Layer 8 of a small transformer language model trained on English Wikipedia (14 layers, counted from 0, width 128).
A neuron's activation on a vector x is SiLU(gate . x) times (in . x), where the dot is the dot product.
The model reads these tokens: " a" " constitu" "ti" "ona" "l" " rev" "ision" "," " and" " agreed" " to" " such" " a" " rev"

The vector x that enters this layer's MLP at each token. A number n stands for (n - 500) times 0.0048.
0 " a": 516 574 705 540 462 366 370 649 608 444 473 471 568 469 570 660 432 520 504 524 634 532 426 398 456 490 460 519 586 465 478 491 666 360 437 492 313 517 595 446 523 475 405 435 449 508 525 563 548 595 588 450 369 627 494 763 445 400 546 601 300 247 389 571 436 495 592 458 303 525 441 513 509 537 573 347 580 445 442 440 459 444 595 557 581 556 548 447 584 538 548 397 576 472 535 726 532 466 44 461 253 371 277 493 630 520 422 696 519 561 482 526 350 509 537 584 492 513 495 457 567 335 365 427 599 457 320 415
1 " constitu": 457 494 696 540 413 661 458 645 618 410 392 398 734 563 394 629 555 430 546 357 463 605 503 561 397 616 537 515 581 475 343 436 573 385 413 639 474 376 542 516 601 585 463 464 535 530 691 491 702 542 693 490 474 464 334 473 532 414 386 469 420 417 550 485 443 478 618 464 334 485 413 367 458 644 577 407 589 511 515 547 358 307 652 664 584 515 586 384 587 451 523 505 641 473 774 586 432 563 337 260 504 609 384 496 463 591 421 646 487 539 465 469 420 522 399 464 609 703 511 600 337 412 555 384 521 538 394 747
2 "ti": 545 640 698 548 384 690 481 780 567 542 406 429 670 500 576 657 539 600 444 427 334 448 675 811 445 635 307 617 421 515 547 447 594 560 505 560 558 303 528 654 591 459 523 470 535 447 552 563 591 582 519 435 621 299 109 515 468 556 544 449 533 582 345 513 736 537 470 398 425 438 466 463 440 523 501 395 658 566 573 373 475 487 569 720 547 337 411 407 600 453 517 559 510 429 560 517 364 430 488 281 624 504 622 495 430 618 530 624 656 547 502 438 438 526 419 481 437 781 630 545 435 476 675 546 452 507 548 674
3 "ona": 533 811 603 518 324 635 441 571 694 446 470 349 557 615 480 641 603 440 511 509 539 655 518 703 353 611 501 344 452 365 427 356 649 467 587 425 559 223 533 638 635 548 430 520 571 500 633 692 682 639 342 512 470 424 222 545 514 488 499 583 504 453 397 476 627 495 328 357 476 553 531 477 561 561 551 135 584 596 567 441 505 453 426 597 486 370 451 435 491 469 503 417 485 585 644 479 430 494 377 384 682 543 562 480 431 580 540 610 661 605 440 499 532 465 526 490 469 685 544 622 484 383 639 381 500 448 576 688
4 "l": 424 607 692 569 503 617 501 601 532 425 451 531 469 386 505 676 389 556 458 414 508 555 635 758 461 499 412 711 539 422 427 543 524 525 464 495 456 461 607 636 648 561 405 416 479 586 481 681 679 673 649 620 531 381 444 900 566 616 545 442 530 459 428 550 508 428 429 395 291 559 402 376 473 563 544 232 703 488 564 539 349 518 489 609 507 394 456 336 511 483 547 478 469 590 577 702 427 496 243 462 630 420 516 445 403 565 498 676 663 478 532 605 491 625 519 552 453 615 576 555 490 519 581 583 594 531 514 650
5 " rev": 529 327 621 553 422 333 410 533 470 504 510 522 612 659 316 708 463 301 513 434 419 714 527 596 436 449 490 496 653 586 368 424 618 470 556 553 448 517 562 542 442 617 532 474 409 668 585 508 573 542 662 479 411 540 485 611 544 489 343 491 574 378 498 417 609 545 632 437 321 567 413 323 429 590 576 204 564 587 501 416 301 373 395 592 559 460 494 478 601 361 410 479 423 613 490 353 446 631 467 521 755 480 437 559 410 555 453 628 405 552 457 514 366 567 499 538 347 604 493 585 611 475 355 224 661 505 506 581
6 "ision": 465 515 510 481 470 523 511 468 522 658 385 422 562 548 402 697 458 654 466 500 501 533 551 615 485 508 480 499 518 482 499 408 621 496 612 541 500 445 566 777 577 444 500 470 415 518 557 606 308 477 630 640 434 475 495 581 457 528 542 485 581 545 618 416 508 599 577 592 520 621 434 267 453 557 554 437 660 599 579 456 453 409 391 507 434 376 343 425 617 393 444 703 598 542 621 537 485 598 185 242 699 636 575 552 427 465 433 581 466 427 523 500 564 632 407 604 472 668 440 610 663 576 595 372 812 387 579 680
7 ",": 449 534 526 549 402 453 309 571 566 528 482 511 587 501 662 710 392 536 449 566 656 545 576 607 440 470 573 408 447 499 487 425 647 254 493 425 503 586 550 540 507 501 472 476 513 546 455 489 584 511 482 455 295 504 445 666 510 545 487 523 322 444 511 617 522 504 594 433 513 547 333 635 498 473 523 493 484 478 511 509 448 535 601 427 553 530 516 464 573 725 553 492 442 498 494 384 524 487 98 382 409 345 491 469 425 485 277 610 516 331 482 515 367 533 443 549 491 499 550 451 369 313 402 431 744 379 399 552
8 " and": 451 542 531 535 432 583 238 444 535 512 496 525 594 441 468 586 356 763 445 595 662 544 413 522 503 455 642 272 364 524 477 499 571 394 591 359 587 470 445 547 499 517 489 307 527 573 616 481 649 571 453 504 300 494 389 693 507 399 496 465 341 487 629 567 552 576 561 433 453 453 362 649 556 383 510 638 552 562 498 598 432 425 602 414 586 494 527 402 486 583 565 546 473 460 309 398 447 528 101 493 487 444 622 659 416 504 411 631 562 476 537 476 444 534 443 545 470 551 600 551 355 462 396 467 719 417 428 573
9 " agreed": 510 594 741 549 418 683 230 463 507 476 481 629 648 413 645 484 355 635 483 456 491 456 442 473 533 446 384 368 401 633 462 390 554 257 395 478 694 403 695 589 466 445 407 486 446 492 537 534 595 473 459 650 428 391 134 628 532 530 513 497 256 452 593 533 486 369 580 572 390 393 444 278 515 473 493 568 544 675 558 630 439 425 569 553 442 414 489 467 584 343 461 585 496 564 539 561 355 453 235 475 626 389 589 575 516 420 457 514 344 389 509 428 462 453 491 511 534 571 472 491 626 667 529 424 654 505 428 753
10 " to": 522 604 727 472 419 531 329 438 496 501 534 632 480 359 650 612 497 532 531 397 550 536 528 566 493 463 374 334 288 480 559 378 522 361 490 470 646 507 556 473 568 567 549 394 486 534 469 457 537 515 360 434 505 545 219 759 446 502 559 529 354 260 433 631 434 464 536 525 538 526 434 463 549 469 467 607 541 497 385 458 314 473 602 534 412 407 468 381 720 547 556 528 576 470 395 542 345 482 107 506 524 473 440 397 675 687 491 478 472 435 636 524 379 470 442 552 455 464 588 473 570 538 456 405 731 526 493 441
11 " such": 451 641 732 468 456 759 367 433 448 442 464 649 509 469 564 758 432 514 526 450 508 586 505 552 495 503 464 495 456 458 501 356 535 274 463 391 432 685 612 561 526 533 468 330 498 411 451 531 571 356 369 511 497 293 386 775 445 465 550 467 322 477 381 745 451 475 470 491 439 544 376 395 538 439 524 684 559 701 428 453 515 593 648 572 449 513 432 251 542 422 425 614 543 525 612 523 361 491 297 532 578 604 564 379 566 574 507 360 358 481 596 505 305 509 470 589 380 550 450 465 546 569 603 442 711 576 515 408
12 " a": 483 580 720 543 473 492 391 565 447 383 490 503 573 522 466 683 491 562 499 500 652 480 511 451 417 472 415 519 548 385 492 462 541 429 424 558 453 508 623 552 509 452 445 502 408 491 568 528 521 548 371 454 479 565 444 907 431 389 582 624 288 341 370 600 453 520 494 411 360 560 438 440 511 544 634 381 596 571 480 454 494 501 563 665 479 564 440 406 566 521 552 505 581 556 415 632 390 506 21 608 426 489 424 518 612 550 539 498 487 595 557 470 537 570 576 529 472 476 466 489 621 360 418 458 603 476 395 577
13 " rev": 520 288 566 522 455 382 478 565 465 468 505 491 636 612 360 636 427 304 522 438 466 700 531 527 471 387 520 447 657 603 367 402 611 469 556 563 427 572 520 483 389 580 537 565 326 729 602 489 512 507 601 413 378 479 410 604 586 493 314 521 518 324 586 452 617 537 610 463 333 543 496 367 502 602 579 346 531 701 467 399 346 377 446 589 538 459 517 480 589 349 402 464 553 605 473 385 429 650 524 580 692 491 422 551 467 568 527 553 405 579 475 481 361 549 503 564 320 596 483 561 590 494 324 202 689 475 412 497

Each question shows the input weights of one neuron of the MLP. A number n stands for (n - 500) times 0.0013.

n175 gate: 533 531 539 523 430 500 484 591 474 492 517 609 452 509 623 475 367 474 439 520 506 577 542 531 589 382 526 567 495 436 740 431 313 354 710 508 376 710 379 530 361 523 586 652 364 522 456 367 447 618 514 455 659 576 431 545 464 538 445 412 435 554 397 412 463 401 497 505 453 626 524 481 409 522 612 325 658 517 435 540 547 548 568 453 494 696 563 497 511 480 289 618 500 630 271 438 574 567 555 310 368 407 575 545 451 415 523 414 554 385 665 323 408 401 509 500 598 500 503 526 543 315 425 492 377 364 514 508
n175 in: 295 447 533 478 567 389 473 512 566 588 619 560 471 564 536 449 525 504 505 433 490 576 471 592 567 459 307 482 575 539 514 438 543 580 592 535 433 437 663 396 549 559 335 440 427 455 550 517 541 522 646 515 534 480 631 509 481 514 556 472 455 449 572 422 619 507 422 519 523 566 445 526 486 528 406 451 457 436 464 639 419 621 489 542 435 493 490 616 611 608 458 495 386 505 336 511 485 366 483 558 458 432 505 495 549 636 562 652 595 422 358 615 572 380 500 412 353 356 528 347 420 509 569 416 425 299 412 423
On which token does it fire most? 1 " constitu"

n184 gate: 525 579 523 474 630 545 483 592 448 454 477 433 389 462 498 368 373 468 613 502 622 443 488 358 717 512 660 524 516 564 527 617 412 484 438 448 498 423 523 424 399 365 517 565 427 509 380 463 507 539 457 476 472 570 517 552 427 507 536 524 561 654 466 543 550 484 565 434 587 450 462 475 584 271 373 595 539 523 472 512 565 672 446 477 495 533 536 439 578 538 516 646 530 553 588 506 521 502 472 652 519 514 514 509 538 500 504 475 489 588 525 330 521 555 623 636 390 546 509 671 433 495 602 646 572 586 424 578
n184 in: 512 458 561 475 408 604 405 457 350 311 563 612 657 589 533 431 507 508 511 425 466 515 435 498 482 383 585 481 436 445 414 532 513 659 591 474 607 543 406 488 444 473 566 502 448 555 507 482 520 569 577 475 500 447 459 488 493 411 522 310 442 583 359 601 486 593 545 526 488 559 498 605 445 437 645 450 440 565 578 421 456 564 500 574 558 539 482 438 428 526 462 523 369 525 474 506 603 522 652 431 534 571 539 432 439 649 453 502 534 433 534 455 461 447 353 493 484 527 461 475 427 520 681 515 492 699 502 492
On which token does it fire most? 0 " a"

n108 gate: 396 537 469 474 423 506 520 396 604 439 465 512 199 420 602 366 302 488 518 627 820 482 688 453 427 500 598 538 419 305 479 564 450 378 543 570 497 579 538 628 660 443 532 591 531 614 596 716 472 544 611 459 500 451 462 494 418 539 570 435 523 447 512 607 510 607 384 573 584 608 473 602 506 633 415 361 484 451 600 683 522 294 538 394 699 828 637 547 506 494 461 559 472 635 443 321 544 435 465 561 510 522 500 342 494 627 443 512 731 400 383 500 703 448 383 399 513 426 347 446 542 457 513 537 575 519 424 698
n108 in: 478 521 605 746 473 561 415 553 432 485 371 435 321 335 549 386 578 642 392 627 660 684 461 521 615 505 611 480 490 455 654 553 544 439 617 579 591 453 573 451 450 535 622 348 632 533 645 521 539 669 606 542 473 454 428 654 561 490 399 372 536 490 508 438 617 574 510 518 490 534 500 508 405 457 440 497 476 508 455 574 448 333 561 381 505 588 407 346 502 521 432 429 559 470 609 533 563 544 453 557 450 471 489 453 649 558 409 436 505 456 553 426 564 527 614 539 361 591 407 351 430 691 596 461 556 511 542 528
On which token does it fire most? 8 " and"

n83 gate: 538 408 577 589 526 440 514 372 477 535 316 573 378 484 556 571 260 573 402 427 583 493 462 396 635 434 347 421 375 473 461 602 508 619 311 411 443 510 543 607 523 573 461 632 551 390 518 681 432 452 552 531 540 450 495 525 408 525 367 617 587 503 532 447 547 376 393 399 554 446 558 468 483 463 623 515 386 410 518 554 394 536 521 416 414 445 492 454 556 475 432 417 615 503 572 433 513 525 504 416 614 416 378 679 420 409 386 572 419 466 512 394 503 624 469 462 500 435 422 596 416 552 438 556 315 537 570 609
n83 in: 569 518 647 649 327 444 549 542 502 500 569 406 527 580 608 667 509 494 541 502 434 536 560 578 495 351 491 393 600 421 478 479 511 369 390 490 479 521 433 638 602 484 481 517 505 452 514 470 534 544 427 602 500 519 446 490 549 563 446 577 410 445 516 598 453 359 549 431 380 622 496 502 474 525 548 493 526 547 352 505 434 424 562 585 466 547 599 521 595 292 480 505 602 625 545 544 544 616 531 457 512 613 599 427 477 424 363 638 487 546 327 444 472 426 458 417 595 478 562 594 476 525 531 543 535 500 579 586
On which three tokens does it fire most, strongest first? 9 " agreed", 4 "l", 6 "ision"

n255 gate: 542 505 502 556 541 284 443 473 428 587 396 446 473 560 544 446 644 557 485 805 462 536 505 539 480 522 438 484 581 502 605 603 476 577 440 419 435 483 406 430 394 613 568 431 542 602 459 567 559 517 252 515 646 590 404 572 531 385 512 479 386 488 491 255 523 510 552 598 546 570 493 493 481 368 523 512 538 300 520 654 439 480 463 435 637 555 452 421 425 445 517 564 478 485 421 433 401 378 487 643 548 547 555 485 460 507 419 490 370 465 495 470 625 472 442 426 419 516 341 540 576 464 462 507 454 482 535 466
n255 in: 667 543 504 480 446 449 548 616 533 563 415 479 416 471 459 532 482 502 415 387 471 449 405 397 668 418 532 369 548 457 481 498 354 601 544 599 489 448 502 405 496 540 438 583 498 557 598 478 483 526 392 535 460 484 535 458 462 426 536 345 640 545 494 500 440 591 472 458 586 649 547 427 494 385 523 586 482 496 502 520 385 431 615 456 468 668 498 498 558 593 502 568 375 427 479 529 513 502 552 408 647 537 441 573 489 408 512 600 496 606 600 513 496 480 603 526 560 425 594 588 522 492 447 449 412 551 581 553
On which token does it fire most? 11 " such"

n102 gate: 475 552 584 683 497 380 350 555 439 733 578 551 597 482 526 529 509 542 560 622 576 717 610 446 462 554 572 562 423 339 511 524 560 348 565 497 394 471 543 391 307 538 585 404 627 627 565 633 574 643 582 541 497 530 529 702 551 520 542 413 332 290 376 601 750 545 457 522 380 409 462 566 558 556 666 480 404 582 396 520 489 468 578 634 560 644 497 402 429 536 503 470 506 719 400 516 474 494 426 443 628 583 456 409 529 592 424 570 558 351 558 433 456 542 354 532 299 484 506 447 435 407 444 603 584 453 561 599
n102 in: 431 475 496 585 536 434 562 593 435 498 276 573 658 486 569 566 554 441 475 564 502 480 465 605 394 443 556 478 529 465 542 597 571 482 534 498 519 514 465 444 500 362 493 380 611 412 460 618 546 509 526 574 323 543 488 514 648 527 409 493 464 470 558 488 540 462 546 281 607 617 448 456 406 556 404 411 495 586 421 507 331 426 463 493 447 514 383 521 645 506 480 447 529 457 482 485 465 607 628 574 540 553 432 381 502 458 439 674 451 533 560 460 570 545 385 563 405 396 589 500 552 412 437 495 406 495 451 569
On which two tokens does it fire most, strongest first? 5 " rev", 7 ","

n120 gate: 589 453 391 503 400 593 459 648 542 644 589 412 528 415 453 536 429 656 560 555 565 625 428 381 625 310 549 490 433 416 406 327 613 478 438 470 571 528 464 640 442 514 619 569 559 527 429 500 668 447 401 391 487 526 585 485 684 592 524 451 485 444 404 382 489 700 648 495 448 548 558 535 585 621 477 476 425 655 444 360 393 456 466 530 713 588 579 411 532 460 316 274 555 597 441 399 578 396 403 552 424 519 627 316 325 454 528 582 545 524 452 548 435 397 480 397 620 560 540 506 477 359 452 373 525 454 503 397
n120 in: 543 470 555 580 565 528 469 500 480 512 503 480 518 294 447 613 505 635 597 480 337 394 777 465 516 550 430 667 446 608 476 461 573 455 522 609 443 335 528 349 528 503 606 539 416 634 461 459 475 679 626 362 467 534 588 502 453 613 424 442 530 338 456 458 588 461 609 488 547 539 421 627 601 495 574 552 610 562 510 492 575 604 578 522 465 456 402 606 524 557 410 405 515 591 608 535 441 425 528 552 415 462 389 432 351 598 555 634 403 354 529 454 490 471 323 566 526 498 461 611 609 597 461 465 480 518 551 489
On which token does it fire most, and how strongly? 13 " rev", at about 0.7

n127 gate: 695 414 611 601 577 348 439 443 569 622 404 444 408 324 325 589 469 544 444 524 506 241 488 251 601 536 586 508 391 539 572 561 450 436 622 540 509 482 467 500 497 409 633 444 560 409 423 383 530 325 621 584 475 506 579 577 529 448 566 733 497 384 454 614 497 459 640 474 500 748 443 451 622 604 397 592 373 523 679 371 550 405 469 451 595 235 427 556 486 599 457 425 538 399 641 356 389 335 528 549 491 479 533 468 479 532 541 593 554 424 363 506 406 491 594 416 396 522 383 512 469 561 436 447 569 253 361 365
n127 in: 569 400 556 318 556 539 570 575 409 520 547 536 398 752 508 408 624 471 536 500 616 427 477 639 571 508 612 517 592 546 555 392 474 470 434 537 476 487 536 605 505 445 282 580 464 447 577 637 607 585 634 508 679 524 511 367 419 578 460 454 550 523 463 473 329 605 435 458 493 563 691 535 414 710 654 545 610 447 570 440 475 420 495 558 490 503 513 371 625 375 409 449 518 611 465 320 479 594 465 409 518 513 455 446 503 420 462 487 408 537 594 375 518 585 351 562 540 510 535 437 497 550 524 451 537 458 594 617
On which token does it fire most? 6 "ision"

n170 gate: 478 543 654 597 516 344 300 624 500 527 282 424 533 427 515 431 521 559 500 477 456 477 562 520 495 551 382 444 411 364 517 555 601 378 562 457 521 451 551 572 562 427 529 503 719 548 534 390 388 441 614 438 620 780 529 372 505 430 396 471 448 462 478 561 557 600 477 416 305 523 500 461 537 440 355 436 468 525 485 598 452 520 493 448 587 685 422 508 605 516 556 572 455 447 441 498 508 454 509 548 458 375 385 520 461 552 365 497 660 447 488 443 456 347 534 487 453 454 488 708 555 525 422 492 439 366 461 474
n170 in: 508 583 468 537 635 539 423 536 741 609 584 434 587 360 576 552 473 513 549 573 459 474 629 429 602 465 522 478 479 606 500 583 535 307 456 498 485 529 474 368 562 611 592 480 500 615 407 374 578 538 442 553 553 418 643 604 553 458 491 498 465 464 413 407 643 507 524 472 621 481 608 365 414 440 390 597 549 430 641 512 446 434 465 428 580 500 648 460 432 608 407 418 542 510 509 472 440 359 516 461 452 434 447 604 555 516 676 523 420 480 498 551 531 581 444 490 400 552 489 621 407 391 427 509 563 463 440 463
On which two tokens does it fire most, strongest first? 0 " a", 7 ","

n224 gate: 555 400 544 570 447 523 436 437 520 737 431 384 491 512 463 460 544 692 379 277 556 480 483 528 576 381 542 565 409 595 472 506 517 436 500 500 468 417 486 434 560 561 535 639 514 483 444 755 483 460 526 396 547 524 494 581 503 383 367 366 444 480 283 488 634 467 348 506 553 427 576 544 516 636 255 583 444 592 681 584 508 366 447 539 739 500 404 511 315 579 462 620 503 576 514 375 419 531 671 367 587 372 497 353 384 397 417 408 591 492 547 459 506 473 401 483 289 557 522 462 491 277 488 554 487 515 538 471
n224 in: 497 360 370 524 466 453 455 533 479 540 472 419 586 458 432 459 406 404 643 540 341 388 495 675 523 371 547 591 407 524 436 523 331 373 490 552 435 444 663 275 513 547 570 728 477 550 623 636 563 561 513 600 460 558 513 598 403 431 438 535 377 436 608 471 477 488 416 396 592 521 628 473 444 510 455 574 569 365 623 551 472 571 571 641 599 477 427 617 534 562 432 577 455 471 510 509 443 510 374 466 518 566 534 470 622 379 528 625 520 553 515 521 580 653 541 564 495 654 571 391 390 453 469 596 473 497 523 384
On which two tokens does it fire most, strongest first? 2 "ti", 11 " such"

n129 gate: 468 434 508 587 390 590 520 522 461 602 426 448 552 332 505 377 382 462 473 519 598 449 486 541 480 527 480 593 460 451 418 489 563 462 328 404 570 591 478 609 607 436 419 377 434 492 720 478 481 208 433 597 556 403 320 429 535 532 447 466 515 390 415 415 480 447 657 500 446 375 521 643 568 455 540 657 551 616 420 445 592 651 398 527 519 424 500 522 408 338 553 382 592 652 396 478 481 443 795 526 480 407 475 527 414 548 445 481 600 596 405 656 444 554 402 511 559 497 508 631 601 414 461 481 559 444 609 378
n129 in: 383 443 533 453 544 703 504 514 708 307 536 522 550 521 437 547 437 431 460 460 486 591 543 364 516 545 426 444 362 524 441 556 525 504 626 597 347 527 498 619 459 442 641 429 523 556 358 584 543 604 507 495 341 453 509 490 549 542 507 453 571 520 515 411 544 586 596 533 635 516 547 515 500 454 514 551 545 407 495 534 469 366 470 385 491 461 528 455 524 522 420 481 408 460 570 539 571 552 479 507 532 314 567 478 500 425 411 516 592 674 480 403 401 610 528 518 519 470 531 472 498 487 613 599 452 384 500 541
On which token does it fire most? 12 " a"

n287 gate: 457 618 480 490 305 434 359 513 547 503 500 436 478 560 552 497 573 517 396 537 430 570 307 565 440 528 402 641 506 294 575 560 626 467 670 508 320 684 438 445 491 554 544 835 500 662 608 593 288 469 484 431 494 542 605 483 330 578 371 381 437 481 309 484 370 723 317 317 543 516 544 482 426 443 523 605 448 549 553 384 350 358 740 434 515 633 462 528 382 564 378 461 582 516 377 503 406 543 548 285 478 562 503 500 330 509 324 363 393 541 467 541 532 420 481 537 592 520 461 446 497 258 440 518 351 564 522 508
n287 in: 420 351 549 617 437 484 599 594 414 323 463 489 564 429 476 511 467 500 563 421 584 523 567 489 519 574 581 422 444 472 330 418 679 401 435 593 582 556 388 536 374 470 655 580 436 503 503 246 362 389 394 624 426 583 391 445 523 461 505 550 495 449 500 643 503 500 596 412 398 538 568 449 543 466 497 459 503 568 569 465 729 662 473 446 643 340 571 588 477 598 513 634 518 544 503 539 535 497 525 602 454 556 511 447 595 619 588 529 528 452 608 654 524 500 578 647 522 736 469 635 429 432 484 336 486 664 459 510
On which token does it fire most, and how strongly? 4 "l", at about 0.14

n194 gate: 408 596 578 350 370 405 378 546 520 567 510 600 477 351 289 437 609 542 535 470 598 485 505 558 490 382 540 481 485 428 420 644 475 495 633 419 459 381 551 521 535 623 469 466 581 438 669 518 518 432 413 411 563 537 595 462 643 522 517 434 521 356 434 537 588 539 561 407 500 508 414 612 464 566 418 522 466 567 384 497 400 354 444 495 513 469 526 304 642 439 415 379 646 471 520 397 462 485 494 497 341 472 433 465 659 615 362 460 539 386 549 354 497 669 531 569 513 500 566 428 536 483 395 388 435 505 513 386
n194 in: 452 545 504 629 673 420 460 516 378 480 493 698 431 491 518 529 511 510 635 449 550 502 622 513 477 375 535 455 524 294 543 525 429 513 577 432 518 523 522 502 482 411 557 528 593 610 431 412 567 478 347 516 405 509 651 514 515 611 415 477 483 419 547 507 578 496 509 309 479 523 453 463 410 572 399 491 516 522 441 543 442 590 546 498 665 628 466 473 498 653 487 448 449 615 472 433 516 504 483 479 564 534 489 460 548 485 377 529 515 557 498 518 728 405 470 556 624 504 424 473 516 535 441 504 426 410 561 531
On which token does it fire most? 7 ","

n219 gate: 698 547 543 538 514 484 392 585 598 305 503 602 453 511 516 463 513 570 474 414 548 420 511 429 417 508 434 475 551 580 401 406 244 431 492 418 629 526 429 445 371 554 430 486 439 399 481 627 456 518 527 444 551 393 557 451 482 482 574 552 463 566 472 590 374 377 518 431 564 687 557 472 377 600 486 390 541 557 756 383 500 458 500 421 671 659 460 400 573 505 629 541 513 462 467 510 495 623 412 437 449 471 460 474 618 569 459 474 386 433 401 417 508 397 588 529 362 535 275 428 705 644 344 474 495 522 508 483
n219 in: 617 406 447 594 453 399 376 364 323 521 371 498 596 473 399 411 525 333 729 414 490 415 459 404 542 507 527 477 449 608 397 604 500 479 491 552 431 442 485 358 529 453 596 477 541 460 567 452 421 536 547 495 554 666 559 382 408 420 479 593 482 515 428 542 443 460 415 519 399 456 459 356 521 495 487 465 548 557 398 451 316 430 428 493 471 535 594 425 530 643 537 386 531 465 523 601 354 500 541 460 446 498 490 653 451 591 663 528 447 564 502 549 488 517 485 464 547 427 391 402 428 576 374 431 577 567 493 426
On which two tokens does it fire most, strongest first? 0 " a", 2 "ti"

n155 gate: 556 373 569 430 573 426 482 512 576 613 573 575 659 397 402 528 481 448 619 544 570 482 325 448 555 573 522 571 636 567 457 433 537 521 482 576 380 621 481 468 422 313 486 363 552 410 614 410 456 500 402 481 524 480 522 445 518 401 511 382 520 552 523 568 435 399 564 489 485 653 540 421 529 594 614 509 453 449 460 467 428 375 480 468 538 724 483 540 579 418 595 431 514 553 514 466 605 523 552 534 433 439 548 421 545 399 494 396 400 591 586 524 536 481 670 536 515 409 480 526 512 560 462 743 431 418 502 464
n155 in: 412 485 412 500 470 403 504 527 458 433 451 474 640 419 469 485 590 567 467 587 541 599 511 524 498 515 435 354 591 456 361 360 445 554 470 470 628 487 509 544 416 525 433 546 578 554 495 522 401 432 430 493 382 454 572 368 381 573 515 431 500 476 470 626 430 597 551 502 330 374 356 566 563 466 486 515 525 537 476 491 391 698 484 494 619 550 525 496 588 540 396 345 461 482 380 470 582 541 513 457 388 443 478 557 496 476 389 506 443 521 532 511 379 491 489 427 529 471 566 513 622 591 419 378 496 505 455 536
On which token does it fire most? 4 "l"

n103 gate: 454 613 561 367 552 510 402 466 637 615 408 486 538 537 555 514 367 502 500 464 448 486 543 579 510 550 500 539 419 464 458 601 436 458 439 470 542 548 322 462 505 529 527 572 611 559 443 435 471 553 620 447 498 445 537 419 481 428 423 340 576 603 546 537 431 703 517 279 389 641 600 320 468 456 658 579 413 338 601 539 431 534 509 481 447 681 512 603 463 524 454 623 491 483 414 463 493 426 441 512 415 443 375 457 420 533 454 486 631 625 565 670 498 562 485 558 451 543 507 529 424 530 466 607 487 384 500 502
n103 in: 546 588 597 639 659 495 379 478 555 521 433 448 422 452 516 521 405 561 484 477 483 458 514 460 488 458 447 605 473 455 395 459 502 502 407 199 563 471 659 577 471 616 519 411 562 603 659 640 554 403 486 467 528 485 502 532 449 412 385 611 570 500 482 493 607 562 555 557 471 486 460 539 534 373 619 564 426 403 600 414 563 533 440 553 486 410 592 410 405 649 448 569 516 442 495 496 584 556 530 689 534 550 481 451 425 488 494 528 543 491 457 387 452 532 553 502 515 422 562 565 398 463 643 516 357 430 373 545
On which three tokens does it fire most, strongest first? 8 " and", 4 "l", 13 " rev"

n256 gate: 639 642 596 791 487 478 477 469 410 554 475 512 390 402 512 494 329 685 625 463 453 503 457 522 645 405 663 538 574 485 402 478 243 391 491 599 371 363 441 490 454 497 610 468 503 688 678 553 506 586 443 491 637 516 560 409 575 662 623 571 411 466 378 468 525 467 472 715 468 666 494 512 427 422 506 452 561 470 317 407 323 559 612 353 454 475 333 420 365 395 491 503 503 395 545 562 556 534 516 455 534 586 274 457 428 536 556 591 539 383 553 497 582 363 556 568 503 576 340 397 684 633 409 763 511 291 343 542
n256 in: 525 490 493 556 348 387 469 474 484 581 677 590 559 476 528 472 481 481 482 671 384 419 487 510 577 382 375 551 445 625 415 518 418 545 621 567 558 672 645 378 560 476 613 685 565 391 598 495 549 544 405 411 402 516 690 546 472 613 603 527 534 500 480 326 579 497 492 523 392 471 529 410 633 497 454 615 519 399 487 565 492 655 353 528 508 577 563 435 350 586 599 424 411 428 482 512 583 472 515 428 306 363 484 641 479 440 424 520 597 554 470 641 529 380 576 526 619 480 547 531 346 422 576 395 470 420 427 451
On which token does it fire most? 3 "ona"

n283 gate: 491 511 530 523 523 497 510 570 522 470 556 555 500 401 456 621 622 538 402 393 344 560 533 500 517 387 703 437 465 495 642 511 574 581 454 433 647 394 567 616 564 387 432 440 316 508 372 572 519 522 455 545 556 439 602 473 484 347 645 546 256 381 436 411 345 419 592 363 541 447 419 569 463 535 367 602 506 600 519 531 516 536 508 454 508 305 494 533 489 550 405 488 443 568 532 525 414 486 578 434 573 381 424 366 579 564 573 448 484 348 476 281 393 580 419 210 372 477 527 593 596 408 334 393 429 574 705 548
n283 in: 464 602 659 492 287 559 466 603 416 395 466 484 586 404 373 567 762 558 482 606 455 556 505 503 444 477 449 465 573 490 397 465 539 513 500 486 564 566 518 563 550 455 436 427 529 413 605 361 407 375 492 461 546 486 329 528 373 462 341 560 415 372 528 522 535 653 408 525 629 439 594 402 296 515 609 523 470 582 497 568 567 427 495 472 492 489 628 320 473 329 560 443 443 562 581 519 353 309 516 581 587 440 319 394 458 386 495 523 508 478 553 463 495 478 609 442 479 433 631 508 473 566 346 391 498 529 447 604
On which three tokens does it fire most, strongest first? 9 " agreed", 10 " to", 11 " such"

n87 gate: 543 532 445 473 420 541 406 587 552 545 680 723 491 344 621 374 355 489 480 394 488 531 390 468 666 500 446 516 536 440 405 465 543 565 480 508 621 555 535 558 648 456 568 590 608 335 607 515 377 276 421 366 391 455 547 474 647 239 444 470 374 512 458 422 512 548 494 497 366 485 558 636 638 570 339 520 392 299 474 587 523 517 465 534 440 426 574 439 420 435 445 409 506 408 539 508 456 454 542 599 274 451 656 403 582 612 542 628 694 656 289 409 423 324 497 465 530 448 572 453 550 540 535 617 482 530 409 387
n87 in: 433 629 573 335 429 561 530 458 424 581 509 400 575 432 591 479 460 547 400 577 535 448 465 553 404 482 658 496 549 561 498 472 452 462 583 496 636 553 495 478 325 521 484 457 405 520 457 484 354 608 584 667 462 447 500 475 641 542 582 629 474 431 449 372 660 576 343 596 457 572 480 566 592 569 486 587 338 462 493 484 459 583 534 531 550 542 460 443 561 479 595 572 507 677 393 467 491 466 459 469 593 507 423 391 509 516 437 417 423 454 535 479 451 472 498 600 590 433 407 537 394 453 444 659 467 450 598 473
On which token does it fire most, and how strongly? 1 " constitu", at about 0.19

n39 gate: 616 627 490 842 469 515 315 625 654 507 549 366 232 427 641 507 538 448 755 526 458 493 508 638 565 407 476 574 590 493 623 504 600 379 504 527 565 511 575 575 365 263 561 317 432 618 650 628 340 731 481 658 694 555 691 363 533 271 620 687 524 425 522 581 427 376 459 420 368 314 741 644 471 362 610 565 617 288 387 458 500 261 476 525 474 473 672 466 436 550 439 191 544 704 464 554 481 426 685 465 644 444 553 608 352 594 592 181 522 472 633 519 443 403 580 508 554 373 604 382 673 478 679 659 344 381 382 500
n39 in: 581 457 728 461 448 605 526 439 391 453 568 392 545 495 465 555 565 453 493 495 433 594 447 596 386 370 502 476 488 486 485 461 565 626 458 500 541 277 566 333 571 729 387 497 449 361 487 454 492 525 505 480 493 568 546 444 424 571 561 529 530 589 546 325 423 466 624 419 460 515 416 456 490 559 672 502 542 458 386 444 468 654 507 402 437 557 456 586 536 430 469 513 592 435 542 456 556 500 526 466 533 369 567 410 472 667 433 379 381 428 573 349 302 607 431 497 383 443 342 467 534 500 523 543 462 635 672 495
On which two tokens does it fire most, strongest first? 8 " and", 7 ","